Layer 4 of a small transformer language model trained on English Wikipedia (8 layers, counted from 0, width 128).
Take only the direct path to the model's output, skipping the later layers: a vector added to the residual stream pushes a token's score in proportion to its dot product with that token's output vector.

Output vectors of the tokens that the questions are about. A number n stands for n times 0.01.
"t ": 22 -12 -17 30 -3 42 -28 9 -20 17 -48 -5 -11 3 11 29 -27 35 10 6 41 17 -25 -35 -15 -68 -15 62 17 16 24 -1 17 -47 -10 7 -14 -9 -10 22 -9 -29 -28 30 -29 -3 -26 -25 17 -20 -20 12 -27 36 -41 -45 37 -13 -16 38 -5 -22 -14 -26 38 -5 -16 10 -12 49 -30 57 -35 40 -14 -41 44 42 -17 14 33 -1 -13 33 -43 -18 -80 -9 39 -9 2 17 -31 -28 22 -3 -19 9 -16 14 12 19 -23 -33 -11 -27 43 -24 -8 60 47 -62 33 -5 22 -28 21 54 -7 3 -4 56 -36 33 31 -7 0 32
"est ": 12 -25 -25 -10 3 3 -23 14 -45 57 -8 50 14 0 -32 -48 -60 58 27 -13 9 -24 -19 8 -51 -31 67 56 63 0 0 -17 -57 -12 -38 -27 -5 -20 -5 -6 36 -12 -11 26 -32 -21 41 21 17 -12 7 27 46 8 -21 -16 68 -35 -24 62 16 -82 38 -3 22 -13 -17 44 -55 33 6 -89 -4 -5 -28 0 3 47 23 -31 30 -23 -54 42 45 -23 28 24 -31 29 53 -25 -20 -16 20 -14 13 -30 -2 10 27 44 -27 -8 -74 39 -13 -17 9 22 -12 42 28 -43 40 -27 31 52 -8 -35 -17 32 -29 -16 -1 -23 50 -42
"202": -15 14 -14 0 -5 55 -15 46 -32 45 11 -23 -43 -58 -20 -2 26 2 26 23 -53 -41 6 9 -33 31 19 -46 -5 -10 -3 41 8 -45 -37 26 7 16 -31 -52 56 45 25 -70 41 19 1 -5 8 -5 16 -2 43 -47 -17 -53 36 -28 3 8 24 8 -26 -20 43 -31 23 2 -57 9 31 22 16 -13 23 42 21 -5 -6 33 -14 -63 25 17 16 -1 -14 -14 7 44 -32 27 11 -43 -4 -31 4 -26 10 60 -28 -4 -1 -13 1 15 -25 -2 2 -19 -21 -10 1 59 -12 -47 -37 -2 39 -20 47 -41 12 7 32 6 27 11
"ber ": 19 61 -35 -25 23 67 17 20 36 32 -56 -25 -3 -18 -5 37 7 60 34 14 3 -63 -31 8 -14 13 5 -5 11 -1 16 -78 15 0 -36 -27 64 15 9 17 -3 -24 5 13 -15 16 -1 -25 15 10 16 -19 -12 30 -50 -27 1 19 48 14 -9 -13 -1 -9 39 -22 15 -9 -17 46 15 -23 -52 22 12 -11 -4 63 -6 -10 -58 -37 4 -19 -25 -71 23 -10 -16 7 -45 10 82 -51 0 -36 -24 2 -48 44 -3 -21 -11 24 -5 6 -4 -26 4 14 42 -35 6 20 63 -53 32 -19 52 -15 23 33 36 23 -59 16 -58 -37
"rec": -42 -24 47 19 -53 -38 -34 -24 -32 27 6 19 -25 -23 -24 -15 1 1 -52 -3 -13 25 67 10 -67 10 61 -3 -23 52 12 -46 -43 28 38 -32 50 -2 -47 29 37 6 24 -7 -2 45 -26 -16 23 -3 16 58 31 3 -21 -29 41 26 -5 -32 40 -58 51 7 -54 -49 41 37 18 -4 27 21 28 -14 -11 -6 43 52 -11 14 -7 19 -71 -71 14 11 -8 -23 -33 25 48 -2 42 -2 -55 -29 25 -4 48 12 42 -37 10 -60 -29 27 13 -10 35 7 -21 13 -7 -6 -4 18 -39 -1 -8 -14 -2 47 25 -2 -27 -18 -40 -34
"In": 26 -9 37 18 34 -13 -6 -37 23 14 17 49 -30 -41 19 -36 -31 -9 -19 -22 -33 13 38 -7 23 -5 -3 -32 -6 -38 -29 41 0 -74 -30 -61 23 38 -12 -16 18 -16 4 0 32 -13 -19 -5 15 22 -46 -16 -17 7 14 -3 23 22 33 -24 15 16 20 3 26 3 1 -15 -10 3 6 -10 8 -54 -23 21 16 12 -34 -17 20 -12 10 10 51 -41 17 16 -25 -43 -28 -45 1 36 -7 -13 28 -31 -11 33 15 -49 27 -26 -1 55 30 31 -14 9 38 -17 29 19 0 -7 -35 39 40 3 6 -29 -41 -14 29 39 32 -9
"i": -9 8 36 6 33 -39 27 45 40 -45 -27 -6 20 26 0 1 42 14 -22 19 36 19 -17 -49 -10 38 53 15 -20 -29 -10 -24 0 -30 -6 1 10 -16 -8 20 -3 -11 -19 7 -11 24 11 24 -11 -11 -27 -13 -40 -14 35 44 -40 53 -26 -25 -11 25 5 43 35 -12 7 -3 6 8 -18 -18 28 -6 27 0 26 1 10 3 -42 36 -16 0 -25 24 -15 -22 47 -15 21 11 -43 -3 -14 1 -20 10 -32 -9 7 2 33 37 -28 -9 11 -17 -51 -11 7 -1 17 -47 -32 -46 -27 -32 -11 -33 26 28 -27 33 5 7 8 11
"]": 41 27 -53 -24 -40 -32 -24 -42 7 4 18 25 32 -26 29 51 -11 52 39 1 -18 -30 33 -75 -8 35 -14 -46 -28 2 -51 8 -10 30 9 8 0 19 -31 -57 53 15 46 -56 -20 9 -36 -78 6 12 44 14 31 -45 -4 20 21 -26 23 6 41 -32 -46 1 61 50 54 -26 14 20 39 -50 -40 -20 -58 26 -41 29 -14 -8 -49 4 -14 43 33 -19 -29 -16 38 9 -15 53 65 -23 8 43 68 3 7 -77 48 -64 -31 -7 48 18 -4 -13 44 -19 -14 -24 54 20 -54 12 -2 -19 -24 -2 -21 -31 38 4 40 -27 -14 23
"Th": -21 -12 16 5 5 29 -15 -20 -64 19 -18 66 -13 -45 -12 43 -15 -5 -29 39 -7 8 42 -43 26 8 32 19 -61 -10 -24 -7 45 -21 21 -34 -34 20 -5 36 17 -44 48 17 23 -32 -42 -26 -36 -27 -5 -19 34 -39 -30 44 3 -22 -14 -10 24 -13 74 -26 9 12 0 -12 -24 31 54 -57 28 12 13 -17 1 50 -21 -11 2 -4 29 -7 10 9 -3 18 -22 11 -40 7 1 -16 -13 32 22 21 -35 -48 -30 -22 -10 -16 -7 18 15 -29 -3 18 21 0 29 -10 30 0 21 -7 23 25 -10 -7 -23 2 11 39 14 4
"pro": 22 9 9 -5 3 -48 9 -21 -8 8 -17 -18 -13 -29 6 -2 -13 -9 -9 32 -4 5 4 21 -35 28 8 -8 46 29 64 -20 -9 -11 7 -51 11 45 -16 -34 21 20 -8 -40 2 30 16 -17 17 20 5 36 -20 -17 -24 22 43 26 -8 -32 44 -34 -42 22 -13 -16 5 -14 -16 20 18 34 -18 22 -48 26 20 7 -11 -17 -36 -53 -76 -7 6 -22 21 23 12 -17 -9 10 -34 38 -36 3 54 -45 -19 22 24 -34 40 -18 -24 31 28 42 -19 7 -7 8 34 23 23 30 -34 -14 16 -4 -28 25 22 -11 -47 11 -23 0
"iv": -9 17 26 -29 -3 -2 -3 6 -6 -13 -25 20 44 11 -46 41 38 52 12 79 -9 4 -30 -3 42 25 42 1 39 -30 33 72 43 8 -5 -44 19 -15 -53 44 49 -5 18 38 11 8 63 -46 -68 -10 -20 10 -20 -47 15 2 80 -12 20 -4 -5 24 8 31 36 -23 -1 -47 40 20 14 14 37 -13 -12 38 14 46 -75 47 2 -29 -7 -54 -27 -35 -55 -22 -14 -37 40 9 31 -8 -2 -18 1 4 -49 -54 -7 -8 23 -2 -56 33 23 -85 -13 -16 5 -18 17 0 -36 -13 -30 -50 -19 -52 -2 -50 23 17 -25 6 0 -6
"ser": 19 -28 1 -5 40 -15 -59 -29 -15 -4 -52 20 -41 -32 -61 -60 -25 1 -67 9 -39 9 -25 -10 -15 41 18 5 10 -4 8 16 27 -25 17 -13 -3 9 -1 -34 49 40 -25 -71 -19 34 22 -51 27 -61 49 60 -36 -19 -16 19 15 -15 28 -22 24 -20 -11 23 -13 -14 68 0 -28 5 -11 33 -8 29 -18 2 67 45 -5 34 -14 20 -34 -41 10 -35 38 24 34 -13 -31 -20 24 18 1 26 28 27 43 -6 20 -35 8 -3 -29 21 76 54 -20 -21 -18 -9 3 36 24 5 -14 -27 17 -9 52 27 48 5 -24 9 -17 -78
"| ": -4 -7 -18 -38 25 -1 16 15 15 14 48 19 -2 -65 41 -6 -25 -9 11 -23 17 13 -70 4 20 -8 15 -2 -28 3 -11 -23 -32 14 64 -7 -14 2 -33 17 -27 19 17 -16 -17 55 41 -34 9 32 -33 3 63 33 -32 3 -23 -53 11 -19 -24 -2 24 -1 -43 13 -21 38 23 -18 -3 19 -37 8 -3 -7 -24 -8 23 7 27 25 30 -4 2 -23 17 -20 -26 14 -15 4 -8 -3 8 16 -31 -5 28 47 -1 31 18 20 -35 -43 -16 9 -23 -16 47 -54 2 -28 36 16 3 -1 -15 12 21 -14 -34 -34 40 -13 16 26
"was ": 22 3 -22 28 16 -21 -12 15 -20 -14 -42 2 6 -28 -29 -37 -9 -2 -2 -33 55 -18 -27 13 2 -2 -19 37 -77 32 -37 9 -2 20 57 38 -20 59 -4 -47 40 16 14 -45 -24 87 46 -1 13 0 21 -17 -5 13 -29 8 43 13 -26 -16 37 0 17 17 -17 -53 45 50 20 50 53 -13 13 -9 -4 -42 4 -48 -44 35 -26 8 48 -48 -1 -66 14 -10 -39 7 -11 -32 10 27 9 -39 53 23 42 -23 47 -7 -20 -46 47 35 5 3 11 -11 53 -31 -7 -20 22 -33 -6 11 8 14 -56 3 10 -7 -30 -37 -59 2
"S": -3 -46 11 26 -15 4 30 -20 -4 2 -1 11 -29 -8 12 15 -37 -24 -19 7 -29 -1 56 5 12 -31 61 -11 -39 -10 -43 -25 13 0 5 17 19 -13 28 15 15 -42 24 5 40 -26 -30 -24 17 -17 -9 -15 5 46 7 5 -19 4 16 8 7 22 -25 9 -5 10 -30 -34 -11 -11 3 -5 31 -48 -26 12 9 -28 -10 7 -20 8 28 6 3 7 9 7 -2 -24 -44 19 0 17 20 5 26 -9 -21 52 -14 11 -3 -5 -2 25 11 -8 36 -17 -4 -25 -8 -39 -17 14 12 -4 -1 11 19 15 8 -21 -1 21 38 30
"os": -21 -14 12 19 -49 -6 16 8 -32 -16 21 -34 1 16 -20 -23 -9 49 3 16 2 -3 54 51 26 37 -41 -17 2 -5 27 -5 11 -10 34 -10 27 -30 10 6 -22 3 -11 -22 -3 37 41 -16 -31 41 -15 1 38 27 18 1 -3 27 26 -14 13 21 -38 4 9 -7 -9 -29 16 37 -32 -44 22 11 -46 -32 7 24 8 -1 -48 7 -56 -18 28 13 -1 71 3 -33 -17 16 -13 -32 -20 -1 13 -59 -35 -2 -18 23 9 23 -23 16 22 -5 6 24 4 -13 52 -38 -67 -16 -16 35 17 7 -44 -34 41 13 -5 5 14 -5
"ti": 15 -6 30 -42 17 -9 -40 -46 23 -37 -7 -30 -43 -9 17 62 -11 0 -5 56 -30 60 -4 -6 23 44 -23 -21 -6 -22 -16 -35 0 -7 -38 -14 -57 -15 20 12 16 15 -50 7 -28 28 -37 23 34 -24 27 55 -50 -15 -17 -42 19 41 -33 -23 -23 -28 -7 18 33 -30 -6 62 3 9 32 33 -13 34 4 -46 19 -4 -35 15 -20 -38 -40 3 -16 -17 -28 2 1 -11 10 42 -50 -12 42 68 -38 -50 31 -16 40 4 7 17 22 -24 44 34 -38 12 25 -7 -5 28 -24 2 6 20 34 -16 -25 24 0 42 0 30 24 45
"oc": -47 -26 40 4 -12 -6 17 -12 -5 -10 19 14 -2 9 -14 -54 -19 18 -23 -28 1 19 10 -12 -9 -27 28 -44 31 -11 52 17 -25 -32 -17 -14 -5 18 10 -34 30 97 10 2 -19 40 53 -48 -6 26 43 16 -39 9 28 -21 5 45 34 26 -8 -5 -23 57 10 -22 -31 24 43 4 -6 -18 27 9 -46 -28 -6 25 -56 5 7 -18 -70 0 -39 14 -29 22 9 -32 47 -30 16 32 -4 -10 -32 26 35 2 -32 -26 -1 -23 -12 37 22 52 45 -23 -15 -5 31 -4 -30 -49 -17 -35 20 9 -32 14 11 -22 -9 48 6 -20

Each question shows what one neuron of this layer's MLP adds at an activation of 1. A number n stands for n times 0.002.

n31: 1 4 -61 8 17 -19 -18 -28 21 5 -27 0 -9 -7 16 -11 -7 27 -3 -32 -7 -9 13 25 -30 -19 -30 9 -13 -16 5 22 15 -2 -17 10 21 3 -1 0 17 9 15 3 -2 -19 11 -14 13 -23 47 11 39 8 11 8 4 -3 28 -2 1 -12 38 -10 -17 -50 0 9 27 4 -4 -45 -9 -25 12 2 4 24 5 -21 -39 7 5 -2 9 40 8 17 4 -26 -31 1 -4 6 4 6 29 -11 23 10 -1 -11 -27 -6 28 26 43 -11 -20 -30 3 4 14 21 14 -18 6 13 22 -30 1 15 -19 -34 -21 23 -15 -21
Which of these tokens does it push up most? "ser"

n142: 32 20 11 -35 6 -25 -2 8 17 -21 -6 -16 4 -21 -2 17 -11 -13 -27 26 -16 -4 1 16 21 -33 8 11 21 -19 7 2 -42 -12 43 17 30 18 -14 4 -15 -7 1 -4 11 -47 31 6 -54 8 15 44 -24 -37 5 -20 13 9 20 -19 40 11 -19 -19 44 34 -4 5 4 17 -1 12 6 0 31 26 2 -11 -38 1 -17 12 -18 7 -5 -22 26 19 5 3 -48 -15 -3 -34 -32 8 -5 -20 3 -12 -27 -23 17 -9 -8 -18 -4 -5 9 -1 -14 10 8 31 -4 14 -13 21 -26 17 -19 20 39 -20 17 2 -8 8
Which three tokens does it push up most, strongest first? "pro", "iv", "]"

n231: 6 -9 16 -24 16 7 -7 -10 -7 -13 -5 29 -20 -8 -14 -7 -36 6 21 -15 8 -23 -15 2 30 7 14 -7 13 -6 5 -16 -1 11 -16 -14 6 2 -7 20 18 10 -8 -3 10 12 11 -40 19 31 -15 22 -17 8 -11 31 -29 -7 -31 5 -1 -27 -50 8 -24 5 15 10 14 4 -28 -7 1 7 -29 -15 14 -30 -7 -43 25 -9 16 -1 3 -23 18 -20 6 11 23 10 44 -28 33 -13 40 -25 4 -1 27 30 36 -8 -18 -55 10 19 3 -8 -1 11 -4 -9 11 -8 -22 -1 8 9 23 14 34 11 10 1 -12 9
Which of these tokens does it push down most? "Th"

n301: 33 0 19 -3 25 -18 16 5 14 -7 5 -11 27 -5 15 14 -35 10 12 2 -10 7 2 -3 15 42 8 15 -13 20 5 9 37 11 -5 35 -1 5 13 -22 -21 0 4 2 -18 -11 -14 43 7 -4 -1 9 13 14 6 17 -35 -24 5 24 16 -59 -35 13 -4 -8 -17 -12 -1 7 15 3 1 -41 -8 22 -21 -21 -10 -1 -9 3 4 8 -31 -25 -31 1 -12 14 -20 18 15 0 3 -5 -28 -11 17 13 -16 2 -33 -4 20 11 -25 26 -21 -15 -8 66 8 8 18 23 -21 5 -1 -20 19 15 -30 -19 -4 -29 0 -18
Which of these tokens does it push up most? "]"

n288: 25 -7 -34 3 -3 18 -2 -19 21 4 -2 -15 -15 38 6 6 -26 14 -24 -15 37 -37 -14 42 20 -5 -34 18 29 -9 -8 -11 13 21 5 5 4 -12 -16 -6 -36 16 30 18 -58 6 -5 18 -20 16 20 -4 -12 2 7 19 -4 1 8 20 -1 -22 12 3 -17 6 9 -13 16 27 2 -31 8 -9 -21 -9 -8 6 -1 40 -6 7 10 18 32 2 -22 -7 3 -13 -19 19 -27 -15 9 32 -14 -2 -2 -16 -9 -2 -17 5 3 1 -10 -1 -2 -21 27 -15 6 10 32 -16 -15 10 -2 -3 5 -28 39 -1 14 21 -8 -6
Which of these tokens does it push down most? "rec"

n375: 6 -9 -16 -10 -9 1 -12 -11 21 -13 34 14 30 21 23 -35 -5 -6 12 -18 -13 -29 9 22 58 21 -15 20 26 4 -28 1 23 -7 -35 -6 12 -15 14 7 -18 31 -10 -26 0 -19 33 -1 30 90 -9 -14 50 10 2 -33 -1 -8 -25 -14 -39 -5 -19 -11 -34 11 -22 1 -4 14 -9 34 43 -19 -33 25 -9 -1 -5 11 -3 4 -3 19 21 -1 -36 21 12 -55 -3 15 9 -11 -32 -18 47 4 4 -4 3 17 22 -32 1 19 7 22 -20 5 10 -12 -7 -51 -31 -22 5 -6 44 -1 -14 -34 6 -6 -1 9 15 -9
Which three tokens does it push up most, strongest first? "os", "In", "oc"

n221: -1 22 -2 -7 -2 -22 -5 9 -9 12 -39 -22 16 -27 3 27 2 -34 30 -6 -12 15 -1 -31 8 42 13 -3 24 8 -18 35 18 9 -8 20 11 -5 53 10 -8 -16 1 -25 16 -31 3 18 7 -4 16 16 -8 -14 11 -24 23 15 6 4 40 5 17 17 -23 -20 9 17 -41 -14 -6 -2 -15 -11 -8 17 -4 -15 7 16 2 -4 -12 -12 -3 -15 18 2 -23 9 38 2 -29 0 6 47 -10 -6 -22 -10 -1 -3 14 -41 -1 -16 6 6 24 -14 34 -20 -6 16 5 -24 -18 -24 30 -11 -7 14 -20 -16 9 -7 -12 -42
Which of these tokens does it push down most? "os"

n433: 30 8 -8 -8 26 -36 -5 39 -9 -1 -23 -25 2 -22 1 -8 0 -28 21 -2 -11 -12 -29 -4 -5 29 -19 6 3 -9 -1 19 -5 8 -21 8 5 -4 -35 -6 25 -1 -9 -19 -15 19 -28 -11 12 27 8 18 34 25 10 5 -9 23 1 -25 -25 -2 -22 9 -17 -15 22 -7 22 22 -5 34 0 -1 -40 19 12 7 -9 6 -5 7 -30 16 24 17 58 14 34 10 -37 -7 -49 23 3 -37 18 10 -10 -6 11 -11 8 -14 -19 15 3 -34 -3 -2 -23 -4 -11 -25 -2 -12 12 33 17 -45 -3 45 23 27 -38 -1 20 11
Which two tokens does it push up most, strongest first? "pro", "ser"

n225: 18 56 -2 -8 21 -36 -7 33 -4 -23 -14 7 -15 -3 -44 -18 2 3 -4 2 -19 27 -4 22 11 -1 -20 -20 7 11 -9 -15 -19 -10 -28 11 27 -26 9 2 -9 -55 -10 15 -10 -9 -15 26 12 20 -21 21 -8 -7 8 12 12 -13 17 11 20 -8 -4 -33 -27 -5 -5 21 -12 14 -3 2 -15 -40 23 2 -25 -18 -54 19 -5 -15 -14 4 21 7 -15 -13 5 -32 5 19 -23 -3 6 24 19 -4 -12 15 11 16 5 -7 36 11 -14 15 -39 3 42 18 17 15 9 -7 13 27 -9 -2 14 1 -13 35 7 4 5 43
Which three tokens does it push up most, strongest first? "ti", "In", "t "

n85: -10 38 36 22 5 46 2 -23 6 17 -18 1 -14 13 0 8 -38 -44 -25 1 -29 25 -5 8 20 31 7 11 13 18 6 16 5 14 -13 -20 1 2 -5 8 -3 29 32 -4 28 10 28 -23 1 27 -18 -19 -31 21 23 2 -16 8 -25 -35 8 -36 -1 -1 -7 -31 1 -31 27 -48 21 4 -1 29 -21 23 36 4 -8 -1 13 -25 -19 5 32 -26 -12 -18 1 -15 5 -26 49 -9 -9 16 1 -59 -6 -14 6 14 -25 7 -22 -9 7 -18 -19 31 19 -24 -14 -28 14 6 -25 16 3 -31 -1 -21 17 18 -9 43 -15 -15
Which of these tokens does it push up most? "iv"

n49: 7 15 5 2 -22 -14 6 9 -23 -3 -9 -18 -21 13 -8 -7 -14 -15 -17 0 -5 23 -18 -12 -35 11 9 5 5 27 32 13 -11 -7 -24 -43 22 -16 23 23 18 -4 12 32 38 -11 -5 -23 -4 10 -10 24 5 17 -4 -8 -29 -7 -9 -16 -30 0 -31 33 -20 -1 -28 19 -22 -5 14 -15 20 -28 13 11 23 -3 -4 -21 0 19 12 3 -8 10 30 -26 21 -5 5 -1 12 28 -28 0 13 6 -10 6 1 0 9 17 23 -39 11 -3 -5 35 21 19 -36 -4 -19 -5 -20 -25 0 8 2 16 9 -13 17 15 -3 -2
Which of these tokens does it push down most? "]"

n40: -40 31 -4 -31 -18 14 -2 24 -7 -9 0 -20 25 3 23 -1 22 -20 -9 10 -5 -7 3 0 -8 -24 17 4 -2 -6 14 20 18 4 -34 1 -3 6 -19 56 -42 -24 -10 -16 23 -10 -17 -28 -38 -19 -10 -29 -5 -6 -6 -13 -9 5 3 8 -17 -16 10 -11 -14 5 11 21 1 14 -24 26 10 16 -11 -10 8 -8 4 2 14 -19 23 17 -11 5 -24 14 36 -26 12 -13 9 -32 4 -12 24 19 -3 14 7 28 -6 20 -9 31 38 10 36 23 -8 7 -35 -6 11 -23 -4 4 14 -26 -10 28 -5 2 -16 -16 6 10
Which of these tokens does it push up most? "t "

n475: 17 -8 6 -9 3 -9 8 5 11 3 11 -38 -4 -8 -9 -9 3 -11 19 -17 3 -23 14 -23 -10 16 39 53 -20 -12 -6 -5 10 -20 8 -3 19 3 -24 -28 3 -11 1 -15 36 4 -41 -19 -3 32 -5 16 8 18 23 24 -6 -14 -15 0 -41 -20 -4 -10 -16 -27 -38 -13 -20 -16 -20 74 11 17 18 13 -31 6 45 -17 -14 -29 -18 22 17 40 -1 9 14 -11 9 -23 -24 1 -2 42 3 -24 18 2 30 -7 13 20 -9 17 19 -45 25 21 -16 5 -9 5 -17 17 21 -19 -29 24 -41 15 -23 18 -2 25 -23 21
Which of these tokens does it push up most? "pro"

n412: -13 -20 3 -43 13 -34 -14 -65 -2 7 -1 16 8 -11 -11 -1 17 -1 1 -8 -2 17 14 -33 -22 -1 -45 1 -10 34 -31 -16 -18 -10 -18 -15 -23 3 2 22 -16 -7 48 2 -18 5 -12 28 -16 49 8 37 16 -11 23 -3 13 8 -12 21 6 33 3 13 27 27 1 -11 8 13 22 5 -11 -18 -2 0 39 12 28 30 0 -16 -5 10 4 -11 -8 -3 -24 18 26 6 29 5 -19 19 14 11 -13 -21 0 -10 9 26 -5 -13 14 10 -9 -23 5 16 -29 19 10 -6 -16 -31 -9 6 1 -13 0 -1 -19 17 -26 -22
Which two tokens does it push up most, strongest first? "]", "rec"

n156: -15 23 -8 10 7 27 1 7 40 -5 -4 -7 6 -5 25 28 2 1 12 -6 -2 -2 21 -9 6 4 8 12 12 -16 18 -23 -21 -10 -12 5 50 -24 9 -3 -13 20 10 32 0 37 -19 16 -15 14 -2 -30 -35 26 32 4 -28 11 17 -9 35 -23 16 -41 -8 -12 13 -8 8 -22 -25 8 -9 -6 18 -9 34 -17 -17 -6 -2 13 7 -37 12 -29 -38 18 31 12 41 -21 27 -16 -31 -26 -14 -43 13 7 16 5 -8 33 6 -4 -6 4 20 -3 -28 -21 7 -19 -16 -14 -9 5 -6 -10 -6 0 -14 7 -34 37 10 -4
Which two tokens does it push up most, strongest first? "ber ", "i"

n362: -18 10 3 6 4 -49 -32 8 -30 -15 -11 -10 4 -13 43 16 -13 8 5 -2 25 -12 13 3 4 -36 8 0 -15 -5 -7 -11 55 20 58 -20 -7 19 13 17 -9 17 -32 11 -3 26 2 -25 -20 -14 -4 10 -23 14 2 47 -10 -8 -8 35 -6 3 -9 54 7 1 -25 -17 10 -10 -28 14 11 13 -3 8 6 -18 38 -14 -16 20 -3 -32 -11 3 -28 -6 -5 43 -9 8 -12 5 30 9 29 -8 -9 -15 23 12 -7 17 -14 16 -24 -56 38 -2 -31 16 10 -13 -3 11 -27 -43 3 -6 25 -14 34 11 -8 -7 5 -19
Which of these tokens does it push down most? "In"

n295: -13 19 -15 5 -42 -7 -18 4 1 -13 -5 1 16 -2 15 -24 5 29 20 -20 5 -22 32 1 12 5 11 -23 13 20 -34 -27 -15 -3 -28 -9 -3 2 5 30 -8 -23 -38 11 9 -15 -4 44 3 23 14 -4 -6 -16 -9 -3 11 33 -20 1 -4 -30 12 5 -4 11 20 34 23 -26 -11 -20 21 9 15 17 -3 4 -24 8 2 -13 5 49 3 -6 21 -17 -10 -21 24 20 -45 -15 -9 36 -5 11 16 4 -17 10 -12 6 22 -25 -15 16 2 29 14 -28 11 12 34 -1 -10 -22 10 -12 -13 -22 -8 3 -15 -21 -4 -27
Which of these tokens does it push down most? "ser"

n34: -20 -3 1 15 22 -11 19 -40 -35 6 8 -7 39 7 -23 -9 25 -13 -7 -16 -50 -14 25 -53 10 -30 -11 4 -6 -22 -25 47 -10 60 6 20 4 4 3 -37 -17 -13 2 10 -12 -4 -22 27 -3 23 11 17 -3 21 17 22 4 29 -12 21 -28 8 21 -9 -31 9 20 16 -4 4 -14 -17 50 -46 12 15 -13 -23 15 11 -46 6 9 11 -38 -19 2 -5 -3 -13 -14 24 39 0 -15 -12 -6 -35 -10 12 -27 21 9 16 13 -39 28 -4 -16 44 37 20 18 -12 37 5 -18 16 16 3 -3 0 10 -20 -38 -21 4 -6
Which of these tokens does it push down most? "t "

n439: 18 36 -18 1 15 34 -6 -11 -20 7 -1 -21 -26 -2 -26 -29 -21 -9 -21 7 -20 -12 -5 -16 14 29 16 -14 -3 14 -22 2 -28 -23 10 -3 -10 -32 -19 20 10 22 40 12 -2 -21 2 10 14 -14 4 46 -14 -3 -7 -24 23 -4 7 14 -6 9 2 -26 -4 -24 -23 -21 3 -22 18 17 8 -2 -20 24 1 1 0 -4 -9 29 26 -2 5 -7 -14 -4 -30 7 4 -7 17 -31 15 -16 20 -28 -3 7 -1 23 41 7 -13 31 39 27 -9 -29 22 7 -23 26 -6 14 17 11 -5 -19 -1 -1 -7 15 16 -29 5 -3
Which of these tokens does it push down most? "i"

n3: 9 -6 -20 -55 2 -3 -20 17 -15 47 -45 -5 13 41 18 -9 6 26 30 -20 13 -4 20 3 -28 -22 -19 32 12 12 5 -15 10 25 3 25 -39 27 2 -18 52 22 -8 -41 -36 -12 -16 24 -14 18 23 -10 17 -6 -20 -12 12 18 -21 -35 20 22 -26 12 -19 -6 5 -8 10 -8 35 1 5 8 1 17 -2 10 4 -9 -13 22 -20 20 -4 -27 31 33 13 6 36 16 2 -18 -5 -17 8 18 -1 1 -1 16 -23 -19 -21 20 -3 -13 29 -21 -22 3 14 -8 -6 6 -4 -2 -41 7 -47 20 -7 -12 -9 -41 13 5
Which of these tokens does it push down most? "In"

n53: 16 12 -19 -1 -4 7 5 4 -7 22 29 22 4 -11 -12 11 7 3 27 -31 1 13 -6 -20 -6 -8 -29 17 10 -8 -16 23 -11 -7 5 -34 11 -19 20 -13 4 28 -31 29 7 9 -18 -5 -39 8 10 -9 25 -12 -18 -5 -2 4 -12 4 -35 33 -21 5 0 -11 10 21 12 18 19 4 -25 -12 49 17 30 26 -42 -33 2 14 -8 39 -31 -12 26 8 -42 8 -23 -28 40 -30 11 0 -2 23 19 20 29 15 35 -17 -51 9 -5 -28 -25 -34 28 24 27 -10 0 27 10 -10 -28 -15 -39 -6 -20 -5 -15 3 13 6
Which of these tokens does it push up most? "est "

n461: -11 -5 26 3 -12 5 6 8 14 -11 -34 9 19 20 6 28 22 -7 -46 -7 7 7 -13 -22 34 29 -20 17 39 -23 19 -5 8 -48 10 1 -12 -25 -27 1 -1 21 -21 -10 42 -21 -10 16 -14 11 29 4 -25 15 9 8 -4 -3 12 -10 -13 56 2 20 -5 -23 -11 -30 13 -15 2 34 -12 0 -6 -14 12 -8 -41 18 -36 -2 -7 14 -51 -48 -8 -20 -30 -26 35 40 -22 -26 1 -3 -22 33 -9 -4 13 -1 8 17 -8 51 20 -23 3 -32 33 -9 0 5 36 14 18 25 5 13 16 11 -13 -9 -48 -1 0 3
Which of these tokens does it push up most? "iv"

n220: -29 15 21 14 -16 4 -3 -6 -13 -8 31 -5 -6 45 -11 4 8 -11 -5 5 -2 20 -4 -3 -8 -18 -15 4 -3 3 7 -7 -21 -1 -44 -14 -7 8 -19 3 -10 -2 -21 -30 -32 17 1 -1 1 -11 -17 17 16 2 -23 -18 3 -3 10 -13 2 22 -7 13 14 -39 18 19 20 44 -1 21 3 -12 4 38 -28 -25 -35 29 -13 2 31 24 -27 19 18 -7 3 -26 37 -29 17 15 8 -25 -23 33 -15 1 -35 -29 -14 -47 -2 1 -28 11 37 5 -20 37 -18 39 -7 5 17 19 52 28 25 23 -21 -3 13 -11 -5 21
Which of these tokens does it push up most? "oc"

n297: 65 -41 5 16 7 -32 6 -8 27 -4 24 19 24 -28 -6 1 -10 -13 9 1 1 -29 16 26 -35 -19 11 1 14 27 -20 -39 3 16 10 -16 3 26 12 -29 -10 1 17 -25 -7 -27 9 20 8 7 -10 -11 -19 -34 6 -10 -7 -15 11 -2 -30 -1 -1 6 19 -41 5 20 34 -9 8 -9 -44 -1 22 9 22 -24 2 -16 68 -31 -18 26 -20 -17 -31 -8 -14 -2 -32 4 -12 22 3 9 35 -3 13 11 16 16 21 -24 -6 11 1 32 -5 -15 -10 -23 24 -1 7 -10 19 4 2 -4 24 -18 11 -10 19 35 10 -2
Which two tokens does it push up most, strongest first? "In", "pro"

n110: 39 24 -2 3 9 1 11 -1 -3 7 11 5 -13 25 9 1 -8 4 -8 6 -27 -19 27 8 22 -28 -24 -28 16 -24 -21 21 -6 19 -12 6 -1 19 27 13 -8 -11 -9 14 -1 10 10 11 16 -31 -7 13 18 -2 25 -3 3 -2 10 -22 22 -64 16 -22 -11 22 13 45 -14 44 1 -26 8 4 -13 -15 34 19 -4 -9 -17 16 3 -12 -32 17 13 -21 -2 -8 -14 3 14 -11 38 -6 -6 -27 -7 -1 -6 -37 -8 -24 1 -13 -40 -12 18 47 -7 -54 -7 4 -3 14 1 -23 24 1 4 -17 1 8 -9 17 -26 11
Which of these tokens does it push up most? "ber "

n499: -1 -24 -16 -15 36 1 45 -6 15 19 -1 1 -29 -16 -7 -51 -36 14 16 41 -16 28 5 -20 -39 24 35 -7 16 -4 34 -47 5 23 4 7 -10 5 10 8 0 -34 6 7 2 -3 -33 -3 -11 -20 -39 -4 -17 31 46 -22 41 11 -30 -40 4 17 -19 -5 29 -11 18 -8 2 51 14 -26 -10 -47 -3 -16 -19 21 16 15 38 28 19 6 -29 -35 -11 -6 -22 -10 14 1 1 -20 -16 26 29 -9 -31 -9 3 -33 12 -24 -19 46 -17 -1 -14 -9 -3 33 -7 24 4 23 -6 -5 11 35 -18 35 -6 18 15 -32 31 -6
Which of these tokens does it push up most? "est "